Layer 6 of a small transformer language model trained on English Wikipedia (11 layers, counted from 0, width 96).
Take only the direct path to the model's output, skipping the later layers: a vector added to the residual stream pushes a token's score in proportion to its dot product with that token's output vector.

Output vectors of the tokens that the questions are about. A number n stands for n times 0.026.
"\n\n": 10 3 6 -12 -14 -4 -13 -15 -1 11 30 0 -12 15 9 8 11 -9 -13 20 -9 13 9 1 -22 -12 5 -14 12 7 9 1 -5 -3 -24 9 -5 -2 1 -4 -51 -3 14 -46 5 11 -2 2 13 -8 20 -25 4 17 -12 25 -6 6 -18 13 -14 -6 0 -18 -2 8 16 15 -6 2 -11 12 3 -8 5 9 11 -15 14 -3 -15 -5 -5 2 18 16 12 -3 14 0 5 -21 4 18 4 14
"est": 19 29 4 -5 10 11 -21 -1 -4 -12 8 3 -7 -9 18 18 -8 -2 -26 20 0 -14 23 -2 0 -9 11 -3 -7 29 -18 25 -16 9 7 -10 -2 12 20 -2 8 9 -42 2 -17 -2 -4 29 -6 -18 -18 -5 -6 -13 -13 13 0 -14 -16 -14 21 9 9 -1 -10 -12 5 10 6 0 17 -3 -5 -41 10 0 -11 -13 11 5 39 -11 -8 -2 -26 18 -7 -15 -11 16 14 -10 3 6 -24 -6
"inem": -4 11 7 -3 0 -19 0 -25 0 36 13 17 -17 24 1 19 -16 -11 7 -15 -23 -6 17 16 -16 -18 -1 27 11 -12 -7 2 -12 28 5 43 -3 3 -16 -31 -28 -8 -12 31 12 5 -1 7 11 15 -6 0 -4 23 -8 2 1 6 -16 26 -16 1 -1 -17 9 28 -14 -2 -15 1 19 8 18 -18 -8 -1 -10 9 -3 8 -8 -20 -6 -10 8 -15 12 -6 3 -27 -33 1 11 6 -23 2
"age": -13 -5 2 -11 -7 -4 6 -30 -1 8 -1 37 4 11 -17 13 3 -7 17 -4 15 20 9 -18 29 2 -1 7 33 2 14 3 -19 25 24 -27 19 -17 -17 -36 9 6 -3 -20 27 21 -16 10 -2 4 -13 -7 -1 -13 -8 -5 1 0 -20 -14 -5 5 18 -9 6 -7 -12 13 6 0 8 9 -3 -9 -15 4 23 2 -7 -19 12 11 -12 0 6 0 -1 -15 14 12 -1 23 -18 -27 8 12
" based": -9 1 6 0 -6 -3 -14 -8 14 6 -4 14 3 -8 -6 5 9 3 13 1 -2 8 7 23 1 -3 10 2 -8 5 10 9 29 5 -11 1 17 -7 14 -6 4 0 34 11 -13 -2 20 9 21 -13 20 -12 -13 -2 -8 -9 -5 4 -7 0 13 -16 -3 -12 41 -11 9 -8 -10 0 -21 27 2 1 -14 14 -4 -6 9 -9 5 -4 -10 20 23 5 9 7 30 -11 8 -1 8 10 9 7
"ll": -17 14 15 11 -4 12 17 26 -14 1 -1 7 16 42 2 -7 -28 6 2 -19 -8 -7 4 -20 21 10 2 9 -9 6 -11 -2 -24 16 -35 13 4 8 -5 12 -22 0 11 20 10 10 -1 6 23 12 -16 -14 17 -13 -6 0 6 -12 20 3 -18 0 -1 4 37 -23 37 4 -27 0 -9 11 10 4 -26 -1 6 0 25 -2 -17 -7 4 -14 -25 34 7 10 -15 7 -12 14 10 -6 -5 31
"ious": 17 4 2 9 9 -5 21 -8 -12 -2 0 -5 -15 23 -8 -17 9 32 5 -3 -28 18 1 2 20 -16 21 -2 3 -4 13 14 6 25 9 -14 21 -9 -4 -27 -25 5 17 -16 3 -10 18 -8 9 10 -6 17 -41 -15 -11 -27 44 6 -15 22 20 -32 3 3 30 -22 -29 29 25 2 25 11 -9 2 -26 -2 -12 27 25 -7 -15 4 -1 -24 24 1 4 -47 4 -21 1 -24 -25 4 -9 -12
"icles": 13 4 14 26 -1 -7 22 0 -1 10 16 -7 -18 2 -2 -21 18 -6 6 -17 -6 0 3 6 0 -8 -9 -23 16 12 6 11 13 43 -11 9 21 -12 -20 1 -19 2 23 12 12 1 -19 -23 21 -1 -4 -9 -30 7 -19 4 -16 -14 -18 -6 1 -29 -13 7 32 -8 6 18 -5 0 5 17 -2 -5 -33 4 -15 -15 -2 38 -9 -7 -23 22 10 4 14 3 12 -15 -17 -21 -12 -12 20 29
"ution": -14 15 -7 8 -5 25 17 -5 -21 8 -11 7 -29 18 -1 16 20 -25 20 -17 6 20 42 -7 3 -25 -27 4 16 -29 -21 -2 0 40 11 0 14 9 -15 -39 -20 18 14 -37 9 24 0 -3 42 -1 12 35 -12 27 -7 6 10 8 4 9 9 -24 0 -5 19 -16 7 23 -37 3 13 15 12 23 -7 0 -1 22 4 2 23 -24 -13 12 29 -10 -13 -7 -6 -8 -42 -3 27 -18 12 -4
"lor": -8 14 8 12 14 -1 13 0 4 25 -4 -1 23 39 3 12 -8 22 15 -6 8 -10 6 -2 2 0 -33 -9 19 -5 -29 -14 13 21 -12 28 11 20 -25 -5 -12 12 4 2 15 6 18 24 -12 -10 -11 -16 33 -5 -12 9 3 -12 -14 8 -17 4 -5 14 -6 3 -8 23 -29 -1 -17 38 3 36 -25 -6 -9 -13 21 -4 -42 -21 14 -19 9 -2 43 -17 17 -25 16 -28 -10 -2 -15 24
"′": -10 7 -6 -21 -26 5 -17 0 0 2 -8 20 -19 2 17 11 24 -13 -3 -14 -17 11 -10 -19 -21 11 17 -4 0 4 25 -7 13 20 24 32 6 11 -34 15 0 -25 13 -7 2 -7 1 -17 14 -6 18 2 0 -19 -14 4 -1 3 11 0 5 0 -30 -4 16 11 -2 9 -9 3 -3 16 16 15 -13 -1 -11 7 22 44 -3 -13 -11 0 -4 15 15 -2 -18 -7 -20 9 5 -14 12 -20
" species": 1 21 18 -1 7 -16 -9 15 21 26 18 26 -15 19 -1 -3 24 3 30 -20 -8 10 16 8 -14 -34 5 2 -6 5 -7 25 18 4 22 0 35 10 -7 9 -11 5 40 10 3 -6 2 28 32 -11 -10 21 7 -18 -8 -17 -10 -17 -7 7 -35 -1 10 7 12 22 9 22 4 1 -3 25 32 9 -39 10 31 -6 8 17 -11 -1 -9 -5 3 26 2 -4 -7 -13 -14 -4 12 -9 5 -17
" includ": 36 28 11 17 21 -3 31 -32 -7 60 30 19 -42 35 24 -22 2 28 88 -22 -49 51 40 13 -2 5 23 -14 26 14 -13 28 -36 93 -34 29 49 26 -32 -40 -29 -11 44 -44 47 -18 52 12 34 -25 17 34 -15 15 -33 15 18 25 65 49 -24 -71 -12 -30 73 24 49 13 -41 8 -63 39 21 -32 -53 30 -13 26 20 23 -44 -22 -67 -35 19 13 58 -29 12 -13 -17 -25 24 -11 39 15
"”": -12 26 17 -13 28 -5 -3 -5 8 2 36 13 18 8 36 -15 4 -4 5 11 14 21 6 0 -10 -5 -7 -11 -14 8 5 27 -1 9 -8 -2 -7 -6 8 -24 -13 -8 20 0 20 22 -24 -15 11 -6 -8 10 -16 -10 0 -26 -30 25 33 18 7 -22 5 -24 40 2 17 -5 -30 2 -9 17 5 -17 -18 15 -20 25 41 19 0 -32 5 -1 -2 -29 12 9 14 -9 -15 -34 3 26 14 -16
"pisode": -14 20 6 7 10 -6 21 -10 -27 22 32 11 -13 14 -10 -12 6 12 2 -19 -14 6 -3 2 -15 -14 6 6 4 13 -15 -4 1 37 -16 25 -8 33 9 -5 2 -1 -5 -10 5 -12 5 4 -15 0 -10 -14 -6 33 -9 -6 12 16 15 -3 -7 -12 9 -8 29 -14 28 16 -13 0 -3 27 29 -17 -25 21 -2 3 14 24 5 -21 -21 -3 -3 22 22 -22 19 13 -36 -22 25 1 19 3

Output weights of attention head 0. The head adds the sum of these rows, row i times number i of z. A number n stands for n times 0.0028.
o0: 16 13 -37 -29 13 -5 -41 -8 -9 -16 0 10 -11 -16 36 33 -11 9 11 36 -25 -15 1 56 -11 23 -4 -22 0 -28 -7 60 -1 -41 -18 12 21 -5 4 -19 -56 32 20 37 -24 -2 13 27 -38 -13 9 12 -22 -54 -37 -12 -26 58 -5 -31 4 13 -3 -8 -6 23 11 12 29 1 9 -3 -14 14 -40 34 -8 -13 -10 -11 -14 6 17 -23 24 -1 -3 -15 -20 16 -16 1 23 31 -24 -6
o1: -16 10 -35 30 -1 -22 35 23 -31 33 0 -9 -18 -10 -19 -2 44 -61 28 20 -2 -24 10 24 -2 -38 -22 2 -13 -3 41 -5 -16 -22 12 -8 23 0 -50 -3 4 -34 -5 11 -16 -11 0 -39 25 35 18 -4 19 -15 11 -31 22 8 23 16 -26 -27 -26 -27 4 -24 23 3 -2 46 -11 -4 -14 42 -3 -6 5 24 -16 -15 7 -20 1 18 16 -13 -15 38 4 -4 -40 -21 -46 -36 -25 -24
o2: 9 4 -24 13 20 22 25 2 5 3 -61 -38 -9 11 -6 -45 -49 2 11 10 10 4 -1 -86 23 -30 -36 -17 21 -19 -27 20 -31 -18 55 -15 -41 23 -28 -36 18 9 -12 -20 24 -29 46 -15 7 27 30 17 -20 -28 58 17 4 -2 -27 29 -54 2 7 6 -64 46 -18 -20 27 -11 55 6 -12 -28 42 8 19 54 -28 15 -23 -27 -41 -11 -44 -15 9 -29 -22 32 48 14 -27 -16 14 10
o3: 6 18 -12 1 5 9 -56 -33 3 -39 7 -9 13 -3 36 29 -9 15 8 -4 -10 21 -32 35 -38 -2 -2 -37 -64 33 -7 26 -24 -17 -19 47 -11 31 -12 31 -8 -2 26 -15 11 -40 -28 -15 20 5 11 -49 4 16 10 18 3 -3 1 36 -12 9 25 -29 0 25 32 -28 -42 -3 22 -6 43 7 -20 4 0 24 17 9 -24 -2 10 32 -11 -26 -4 25 11 41 -31 -9 27 18 -17 25
o4: 27 34 -10 -12 -23 -25 -8 6 3 -40 0 10 -28 6 3 44 6 -23 -14 31 0 43 3 37 -15 34 34 -20 -45 5 11 -6 -12 -28 -21 0 36 -7 15 20 -22 9 -17 -1 -14 -10 8 12 -45 59 -27 -20 -14 -29 -1 -33 -16 9 -26 16 25 25 28 -28 43 -14 58 1 -8 19 15 6 -10 7 12 38 -11 -6 14 -8 7 -11 10 6 -5 15 -24 38 6 1 3 10 -1 72 -41 17
o5: 7 3 -27 38 3 3 7 17 8 10 -12 15 26 23 -32 -12 0 31 19 13 21 15 47 -6 32 -34 -3 7 -16 -9 -12 7 -2 -28 16 -34 -23 7 -5 -35 32 16 -11 -38 -31 -19 -22 9 -15 -17 -7 -11 18 -14 -9 -7 45 -40 46 15 -55 21 40 34 8 4 -4 -14 39 -23 -1 -26 52 -20 -27 10 -14 -14 -7 2 31 28 16 -36 -8 -50 53 -13 15 3 2 -10 32 -18 -34 -11
o6: 16 -13 -16 -38 31 -29 28 -41 -6 -18 -2 8 6 8 1 -21 6 15 34 14 -18 12 -10 23 -12 3 -10 -22 -24 34 8 -10 41 4 3 -9 15 6 22 0 31 -35 1 -7 22 8 39 1 -7 9 6 -23 -19 28 -51 24 -31 42 -35 11 -21 -34 -42 -29 -4 35 6 32 -16 -36 -3 3 11 11 -8 -5 -12 -15 20 23 30 -26 8 28 6 12 -15 -7 -34 -14 1 30 11 24 -5 -33
o7: -26 30 22 24 13 -14 -21 -11 -23 -5 23 24 -22 -31 5 0 -16 22 -15 20 24 -5 -10 1 3 18 -63 -7 -61 -18 9 28 -25 -28 5 9 44 -13 9 -27 -8 18 0 37 42 -35 -4 -8 7 -2 4 -8 -7 30 -56 -5 6 18 30 -20 -33 -15 -31 11 -41 -5 -13 32 -8 45 22 -10 32 -43 -13 38 2 25 7 26 30 -37 26 3 -15 -8 15 15 3 -63 40 -27 35 -16 -31 -8
o8: 6 17 16 11 3 1 -3 3 29 -1 30 -7 -41 26 25 -1 -14 -10 9 -4 15 13 51 -52 -6 18 -12 -12 -17 10 -9 -15 -50 19 10 7 -41 23 28 -2 -8 -15 -37 -48 5 7 7 -4 6 6 8 -24 -33 6 -9 7 -29 -50 47 64 24 11 35 7 -7 17 19 36 45 -60 37 18 10 24 8 36 -4 39 17 35 23 -22 15 11 24 -11 -12 31 -38 -20 -28 49 27 -29 -9 -34
o9: 22 33 -10 -4 -21 14 -42 -2 -34 -53 7 -22 7 3 49 -4 -29 20 5 10 39 30 -22 -30 13 -22 3 -14 15 29 -11 -29 -8 48 -40 14 14 -8 22 23 27 -23 -25 -3 26 40 -28 -11 6 -41 -9 -27 -7 24 -21 8 -49 -8 -13 -1 2 -22 -19 17 -27 48 -37 27 26 6 15 -10 -29 7 -9 -17 33 -3 0 13 5 8 -8 8 -36 1 15 -14 9 14 0 11 -4 -39 9 -2
o10: -32 -32 -46 19 33 -16 5 -5 0 30 13 2 12 14 3 8 21 -21 -37 -6 -11 -13 35 -6 12 -18 24 17 -19 -2 9 7 9 5 -15 -14 4 41 9 40 2 2 18 -14 -8 13 -6 -1 -8 -3 -9 3 36 9 -30 -5 0 -27 -26 18 18 -7 17 36 10 -12 25 4 -18 -16 -40 3 -6 -18 5 -27 -25 25 -29 22 10 -5 18 -16 2 -5 -21 -14 -46 -17 -17 13 14 -1 0 28
o11: 19 20 22 16 26 18 13 5 9 -44 40 -3 -27 34 -16 -11 -42 27 17 16 4 -7 13 12 -27 -15 3 4 28 32 -47 6 -4 -7 0 -25 -16 23 61 10 -11 -24 -24 -31 -24 -1 -69 7 -9 -22 -13 35 -8 19 -12 -29 6 1 -9 17 24 37 15 17 -32 13 6 7 9 3 -39 -20 -19 -13 -34 2 16 -42 13 -6 3 14 -10 -17 29 37 -41 8 -8 19 27 12 26 47 5 48
o12: 4 5 -9 14 -2 12 32 -14 -24 3 -1 9 -9 -11 -18 -4 31 -10 33 -24 60 7 -2 -38 -28 -52 -31 -27 -7 2 -35 10 20 -26 48 -18 -10 -11 2 -36 9 1 -19 -26 14 2 -15 28 14 -46 38 -4 1 16 10 19 -37 -16 -4 24 -7 13 -40 33 -4 -5 -72 26 -2 12 -7 -13 -1 16 -34 26 48 7 -5 53 35 -25 12 -5 7 -30 -22 31 -8 13 -41 -18 -38 0 19 3
o13: 23 0 33 35 14 -27 -7 -32 -27 2 -15 -21 44 -20 -35 -33 24 -37 -15 -34 -21 -18 -28 12 9 -50 -8 9 -3 -35 -10 33 -23 -18 -8 19 11 3 26 -2 -14 -30 -36 -8 29 -24 -2 -53 5 -6 1 38 1 -2 -21 -30 25 -25 -23 -5 -5 -9 40 22 -15 19 4 -7 18 25 29 50 2 -17 -27 30 5 13 -17 4 -38 -2 -20 27 -11 3 -2 -30 -6 62 -16 -8 9 50 -27 12
o14: -19 7 37 -21 -14 -36 -13 -18 -33 -3 -13 26 9 20 -28 45 -29 -2 5 -3 -27 10 -4 -8 9 -43 -22 8 -8 0 -5 -29 -37 1 -2 -11 0 -13 -8 -17 27 4 -18 9 31 31 -4 -40 9 19 -31 -13 -14 7 -26 24 23 -18 19 -9 -34 38 -12 11 -25 -11 15 -3 -51 23 -18 -17 -7 -6 6 21 -21 -1 0 23 9 -16 5 9 -15 8 -18 -8 -23 -4 -18 18 0 -6 12 4
o15: -43 20 -51 -7 27 2 7 -2 23 25 -29 -33 13 35 -31 10 15 -4 -17 -13 -42 -27 11 13 -17 29 -64 37 -5 37 1 -10 -2 -56 7 13 -4 -6 33 -19 12 -53 -33 -27 -31 -21 -16 41 3 -6 10 64 -46 1 27 -22 22 -15 -8 18 -5 46 -1 -10 21 13 1 0 15 -39 -5 8 8 -21 7 -5 -8 -12 -14 5 -24 -15 -44 -20 -34 -5 -8 11 -5 19 11 74 49 16 -27 3
o16: 1 8 18 -5 23 -20 33 -8 -6 -14 4 -21 -51 8 -23 36 33 -21 -2 18 -10 -1 -35 -37 -54 38 -1 -8 6 -12 26 0 -7 37 -18 -31 -13 44 44 2 9 14 -16 21 28 2 -44 15 -32 34 -14 -3 20 27 -15 4 -14 -13 49 12 -16 -8 39 16 -14 1 -5 25 -25 -40 21 -15 12 42 41 -6 -9 15 47 -4 33 -37 58 -10 -27 14 -44 -9 -35 -40 10 12 -37 -16 31 2
o17: 51 -19 -23 16 -9 15 -23 34 -2 -13 -35 -5 -9 10 -9 28 -7 -4 12 37 -5 -38 -4 27 38 20 -3 11 13 -1 6 -11 -25 -5 -50 25 -1 -8 -12 -26 -8 -3 11 -34 8 15 23 -32 40 -13 -14 7 -45 -17 5 17 -27 46 -24 63 -34 36 5 24 -44 2 -33 37 20 42 -15 46 -21 24 11 -10 21 30 -34 43 -15 -9 -32 -20 23 16 30 20 3 -16 41 7 -7 21 -45 -40
o18: -35 4 -51 9 -11 -28 5 32 -70 -21 9 -13 6 -20 -63 19 19 11 34 28 -9 -23 -11 17 47 -19 -12 8 8 -1 -7 7 -10 -17 -1 20 13 0 -18 -28 27 60 -20 51 -17 34 25 20 -9 -7 -15 10 -7 24 0 28 67 17 -32 -5 -2 13 9 5 -13 -39 22 17 2 8 -11 -15 -1 5 -32 -6 14 53 -22 -17 -10 14 21 -27 18 -8 18 22 -16 -17 -8 1 16 -14 15 13
o19: -9 14 -9 16 41 -15 -17 37 10 12 20 -19 -7 32 -4 -44 8 -43 36 -47 32 4 5 -29 18 -70 -8 0 23 -26 -44 4 6 -4 -12 -21 -16 -6 30 3 0 -26 6 -12 4 46 37 13 -19 -8 -4 23 -11 -44 10 39 -5 -35 5 21 26 -2 1 -1 -13 -12 14 75 24 -12 1 -16 7 -31 -14 -16 -10 -8 32 24 -19 -2 15 24 -18 19 -56 44 -18 -31 -11 -4 18 -12 -21 9
o20: 13 -41 52 -13 -7 24 -15 -22 -45 -19 -51 3 -30 14 -7 3 5 25 -11 -22 -7 1 24 -7 18 27 9 -3 -52 46 12 -18 -16 -25 -6 48 -16 -16 -30 26 21 0 -4 6 -11 15 43 -14 31 13 -11 -30 -15 -13 -65 -2 8 13 35 24 16 -26 -15 -59 7 -9 1 -14 -34 -15 -15 11 52 13 7 -30 1 39 -5 6 20 -26 1 -1 33 17 10 -36 17 -24 19 -34 -8 -2 -11 -41
o21: -11 12 11 -30 35 -8 -56 -32 25 -20 43 6 -32 5 24 19 40 15 -6 -18 17 24 25 49 -15 23 22 -45 -17 24 10 12 -11 10 0 -25 1 -10 -5 -7 -22 6 26 -5 17 4 -10 31 -39 12 12 -42 -12 -40 18 -14 -34 47 -14 -14 13 20 -16 15 18 22 38 5 -4 -2 -4 3 20 -28 -32 -7 33 -32 35 -13 -20 -14 -27 17 70 -8 -69 4 -3 18 -22 9 12 15 -51 -3
o22: -18 -44 -12 2 41 -39 0 13 42 11 -37 -2 46 11 8 2 -12 15 -5 -8 -25 34 18 23 -7 -11 18 -12 -5 1 -20 -18 23 23 -2 -31 -23 -2 24 16 -1 -20 -2 -22 -30 0 -25 38 -35 5 9 14 -16 -57 35 -8 -12 -4 -7 1 11 -9 8 -11 -12 -34 -2 -21 2 -22 1 7 6 -11 -26 23 -27 14 -19 3 -36 -29 -8 -14 -15 1 8 -8 -10 41 18 18 33 6 2 17
o23: 0 2 -10 -38 13 50 44 -19 -17 -7 -32 43 -27 -9 -6 -53 -14 -46 -28 23 -8 -2 25 -20 -22 13 -13 17 -20 23 -4 -8 34 -7 21 30 10 21 -23 -16 8 26 1 -40 -30 41 36 -9 17 35 20 -25 -33 -34 -31 -32 -42 32 -18 13 -22 -35 -22 -1 14 13 29 10 -32 -33 9 14 17 36 45 21 -1 -31 -15 27 -33 -4 5 -33 16 4 9 -40 1 -11 -26 33 -11 60 4 -15
o24: 20 6 -12 6 -11 7 25 6 6 -4 -31 4 -9 -34 48 20 -13 -19 29 23 -36 12 -4 8 -14 -11 0 -29 13 -15 -17 -6 39 -9 -62 -20 39 -24 -15 -12 20 -7 -20 42 -22 -31 -34 5 -12 15 -27 8 -50 40 8 -4 -4 -27 -7 35 -16 -28 15 21 -38 7 41 -39 1 -23 13 19 12 -14 8 11 21 25 -7 16 -77 9 -1 10 11 -50 20 11 -2 -12 5 5 5 15 -26 3
o25: 3 51 -22 9 8 12 14 -1 18 -51 -33 7 -40 -11 -19 -19 14 -3 -5 -5 -1 37 18 -47 26 -10 -13 15 0 19 29 -33 5 -28 -13 1 31 -49 -3 28 23 -20 28 -3 32 -2 -19 6 -32 38 -5 -11 27 -31 -54 -56 -37 -8 23 -27 13 2 -1 -5 -21 14 38 -24 -1 -37 -20 -13 -36 41 6 -29 -56 -64 -9 31 6 -15 34 -8 -12 26 -17 -3 -39 26 -12 24 20 18 29 11
o26: 27 -11 -22 -15 -10 -29 -18 -3 13 3 -37 9 39 26 -33 -13 14 37 22 12 9 21 30 11 20 -18 20 -5 12 -19 -22 3 -58 -13 25 0 -6 -16 15 1 17 16 -5 -56 37 3 4 -3 9 -10 14 29 11 -1 -5 -31 26 -6 21 13 21 -37 29 5 4 -48 30 -30 40 -44 31 11 -30 -14 -19 -5 -14 14 -6 -22 -5 -7 0 -18 -17 14 -30 -13 -20 20 -52 37 -7 21 14 -15
o27: -7 11 9 -1 19 -11 3 -10 21 17 -16 30 -2 3 -26 -13 30 12 15 -15 18 4 19 1 -4 -2 6 -18 59 25 14 -26 25 34 -13 9 36 5 7 -18 17 -18 -59 31 -6 41 11 -3 -1 -3 -6 14 41 11 25 -7 8 -21 10 -8 -21 15 -23 36 13 -28 3 25 -30 -49 -4 43 -20 -8 -37 -33 8 5 33 -14 27 19 -18 -15 -29 -37 -26 14 -14 16 18 28 -29 -36 -17 34
o28: -26 5 -23 6 -16 -21 48 33 -26 -27 -8 -13 -11 -12 -10 -43 -14 -11 24 12 -15 -29 -7 -93 -9 -38 -3 -6 32 -26 39 -42 25 -27 24 -34 -6 9 -3 24 38 9 16 4 41 25 2 26 -1 -6 -33 8 1 10 -23 -13 6 17 22 -1 36 15 4 64 -9 -36 -50 15 6 21 -27 3 -13 31 36 -13 1 -1 4 17 8 -9 -12 -4 24 -34 30 6 -17 25 34 1 -35 -40 52 -7
o29: -20 26 -3 -24 44 -1 -18 -11 1 8 -17 30 1 30 29 -17 -11 9 18 -17 -22 -28 8 -13 -16 25 -56 12 14 -7 -18 -5 25 0 -5 0 24 43 -29 -18 -10 -41 5 28 20 16 0 23 7 -5 -7 -25 21 -6 0 27 3 3 39 -7 17 2 -51 13 -24 -13 8 9 -46 8 32 3 13 43 -13 -56 -24 -18 17 38 18 6 -17 -33 -17 -28 16 4 8 11 36 29 -3 -41 -5 8
o30: -13 10 -31 -24 48 38 7 6 6 3 15 -22 7 -21 -3 -19 24 24 -45 17 6 -17 11 35 -17 21 -10 4 -10 -31 -9 8 1 -26 -31 3 20 -40 12 -17 -4 -1 22 12 12 51 -19 -49 -13 6 9 -22 -26 -16 -18 -2 2 -2 -41 18 2 31 20 -13 -6 7 -46 -6 -15 17 0 24 22 -26 17 11 10 4 -17 -2 -33 -31 -44 14 14 2 -13 -20 25 -14 52 8 -18 -12 -3 -22
o31: 12 7 23 -30 8 -47 17 -2 -11 3 -20 42 20 -23 -18 6 32 -17 2 -11 21 -20 -15 -15 -2 -7 -5 -28 19 0 26 -20 0 -2 -9 -13 2 -20 24 -31 30 -15 -12 -17 -38 25 -22 -26 -14 4 -13 23 3 -1 15 16 13 -6 -31 -3 -23 -25 -44 9 -34 23 -35 53 -49 1 6 53 9 -24 -10 16 19 1 -13 47 -28 -17 2 33 -10 -47 -15 -10 -7 35 38 28 4 35 -20 -19

Each question shows a token from some text and the vector z that the head gathered there. A number n stands for n times 0.026.

"ar": -10 -12 -6 9 6 -3 33 -16 14 0 -4 -19 -9 21 29 3 -9 -21 10 -22 10 19 15 -5 11 -11 0 14 -14 -1 -33 -10
Which three tokens does it push up most, strongest first? " includ", "pisode", "inem"

" public": 11 21 8 6 -17 4 1 -11 -8 -19 -4 -20 21 0 -2 -24 0 10 -22 19 -11 13 17 7 -11 -22 16 6 16 11 15 -12
Which of these tokens does it push down most? "est"

" with": -2 5 -10 14 8 -5 38 -2 5 -12 7 -15 -4 12 13 3 -2 0 -7 -3 4 7 11 7 -3 -13 -12 5 -11 3 -5 -3
Which of these tokens does it push down most? "age"

",": 0 -10 -6 9 14 -9 11 7 1 19 -1 19 -1 7 22 -14 14 14 -20 21 20 7 -16 9 -5 -8 -42 21 -12 7 4 19
Pushed up most: "\n\n"

" T": 16 2 -10 -1 18 -23 -15 -2 -10 -13 -19 14 -1 -10 5 -14 -11 -8 16 -2 12 22 8 -15 18 35 -13 11 -6 6 12 11
Which of these tokens does it push down most? "ution"

"orn": -3 -19 -2 7 4 -11 28 -14 26 -3 9 2 -7 -4 1 7 -9 -3 -20 -11 20 3 -1 30 -5 2 -2 6 -10 -22 -6 0
Pushed up most: " includ"

" he": 22 -3 -9 -19 15 -9 19 -21 0 17 15 -21 -6 -1 -1 7 27 -17 -1 0 -19 -9 16 10 -32 -9 27 15 2 18 -1 11
Which two tokens does it push up most, strongest first? "age", "′"

"r": 8 10 9 16 25 -6 1 8 7 15 3 -2 8 12 3 7 -8 23 2 -4 -24 16 0 -10 -12 -5 5 -10 -9 -10 28 13
Pushed up most: "\n\n"

" the": 7 11 2 -3 -16 12 9 1 -10 -18 4 -4 18 8 -23 -8 -5 -12 -3 20 -10 -15 7 -1 0 1 9 -4 5 3 -8 -9
Pushed up most: " species"

" do": 10 10 -18 2 0 -6 22 -11 -14 14 1 -14 -3 2 10 -2 17 -1 -17 1 -7 -7 3 -3 -28 -18 -1 7 11 25 0 15
Which two tokens does it push up most, strongest first? "′", "lor"

"ior": -8 -23 -15 -3 19 0 -10 10 -12 28 5 3 -29 1 24 9 0 -20 15 -13 1 1 -13 -3 -3 1 -18 27 -25 15 -17 7
Pushed up most: "ll"

" of": -20 11 -3 2 -14 3 0 0 -7 -16 1 -2 7 -7 4 3 -4 -18 -9 -2 -15 -4 -6 8 -25 16 -16 30 10 0 13 -6
Pushed up most: "age"

"al": 0 27 39 24 33 6 37 21 -8 -13 -15 -20 -6 -10 9 14 9 -29 3 -3 1 -21 14 7 -8 13 13 -34 -16 6 13 -43
Which two tokens does it push up most, strongest first? "”", "inem"

"on": 8 -7 8 5 5 10 18 3 -2 -12 1 -6 -8 7 -14 3 -12 -9 -4 -3 1 6 -11 5 8 4 7 -11 -14 -12 -2 -14
Which two tokens does it push up most, strongest first? " includ", " based"

"ide": -14 -21 37 -44 -59 12 9 -26 -5 -11 15 34 -5 12 -22 1 1 -23 2 -31 -5 -37 3 3 6 0 61 -46 30 -9 -2 -23
Which two tokens does it push up most, strongest first? "ious", "age"

" in": -15 5 -9 23 13 -5 11 11 1 3 -3 -2 9 9 33 -2 -7 -7 -19 -4 -8 13 -10 -3 -5 7 -11 21 -8 1 -4 0
Pushed up most: "”"

"ains": 9 5 -13 -7 1 -4 17 -5 -10 2 6 2 3 13 4 -17 9 -5 -14 17 12 -12 -10 16 -7 2 -23 18 5 6 3 7
Which three tokens does it push up most, strongest first? "icles", "′", "lor"

"==": -30 5 3 -11 -24 12 -19 15 -10 -13 7 -5 7 -12 6 1 5 -37 0 -7 -16 -4 -17 6 -29 22 -23 37 18 18 11 -4
Pushed up most: "age"

"wards": -3 -30 -13 29 60 18 -11 9 -4 -8 17 -1 -52 5 48 16 7 -34 44 -21 25 14 20 -20 12 -28 -28 16 -54 10 -23 -2
Pushed up most: "ll"

" stri": -3 4 6 4 12 18 9 -1 -11 -6 26 2 0 12 -2 11 3 -9 13 -1 4 -2 -2 10 1 -6 6 -13 -6 -1 -9 -5
Pushed up most: "pisode"

"ed": 1 19 -3 4 2 22 11 -6 -14 -1 28 -3 0 23 -15 9 16 -8 -2 -2 8 0 -9 0 -6 -13 4 -2 9 -1 -9 4
Which two tokens does it push up most, strongest first? "pisode", "ious"

" al": 7 7 -2 -2 19 10 -2 1 -13 -14 20 7 8 3 -8 28 -1 -22 -1 17 -2 13 2 6 -8 -11 -16 20 -11 8 -3 -7
Pushed up most: " species"

" general": 13 23 0 -3 2 29 -25 -21 -2 -20 15 -6 16 -3 -12 -13 5 -13 -2 15 10 -12 2 6 7 12 27 -14 24 -13 -1 3
Which of these tokens does it push down most? "inem"

"ated": 1 -5 -2 -3 8 14 17 -22 1 -5 14 3 -11 15 -5 13 13 -10 1 4 3 3 4 15 -3 -5 -1 -5 -5 7 -9 11
Pushed up most: "pisode"

" wh": -11 -4 0 12 14 12 10 8 3 1 3 -10 -6 25 14 -6 -3 -11 4 5 12 5 -2 11 0 -6 -12 -2 -9 -6 -7 -2
Which of these tokens does it push down most? "age"

"\n": -25 7 6 -19 -21 2 -2 22 -4 0 5 -14 4 -12 10 8 1 -12 14 5 -8 -17 -4 13 -10 4 -11 32 5 11 7 0
Which of these tokens does it push down most? "\n\n"

" |": -9 -1 5 -1 -7 -3 -6 15 -5 -4 -8 -1 -8 -14 -2 0 -1 -19 7 4 -1 -25 -5 -4 1 25 -24 22 -4 7 6 9
Which three tokens does it push up most, strongest first? "lor", "ll", "icles"

" Off": -7 26 2 20 1 10 3 -4 -6 -7 14 -1 3 -6 6 -1 0 -23 -18 10 -20 -6 -12 3 -7 15 20 -10 6 -19 -18 -9
Which of these tokens does it push down most? "lor"

" 3": 7 0 -1 -11 -5 -4 -5 5 -5 3 9 -7 -2 -13 3 1 -14 -13 10 -8 9 0 -11 16 -2 14 -13 4 -8 -25 -6 0
Pushed up most: " based"

"-": -3 23 1 8 3 18 -13 -9 -12 -25 16 -10 13 1 -4 -9 -7 -9 -7 17 4 -5 -1 5 8 5 18 0 7 -14 3 -5
Which three tokens does it push up most, strongest first? "ution", "ious", " species"

" J": 16 -12 -13 -7 3 -10 -1 4 -11 8 -3 11 -10 13 -1 7 -14 -3 4 7 -5 24 12 -13 14 -16 -5 3 -17 -3 -1 20
Which of these tokens does it push down most? "ution"

"um": -10 -15 -9 0 20 10 -5 17 -28 34 20 8 -13 11 26 0 10 -19 34 -2 3 -9 -23 -3 -2 -5 -14 20 -20 16 -12 16
Pushed up most: "ll"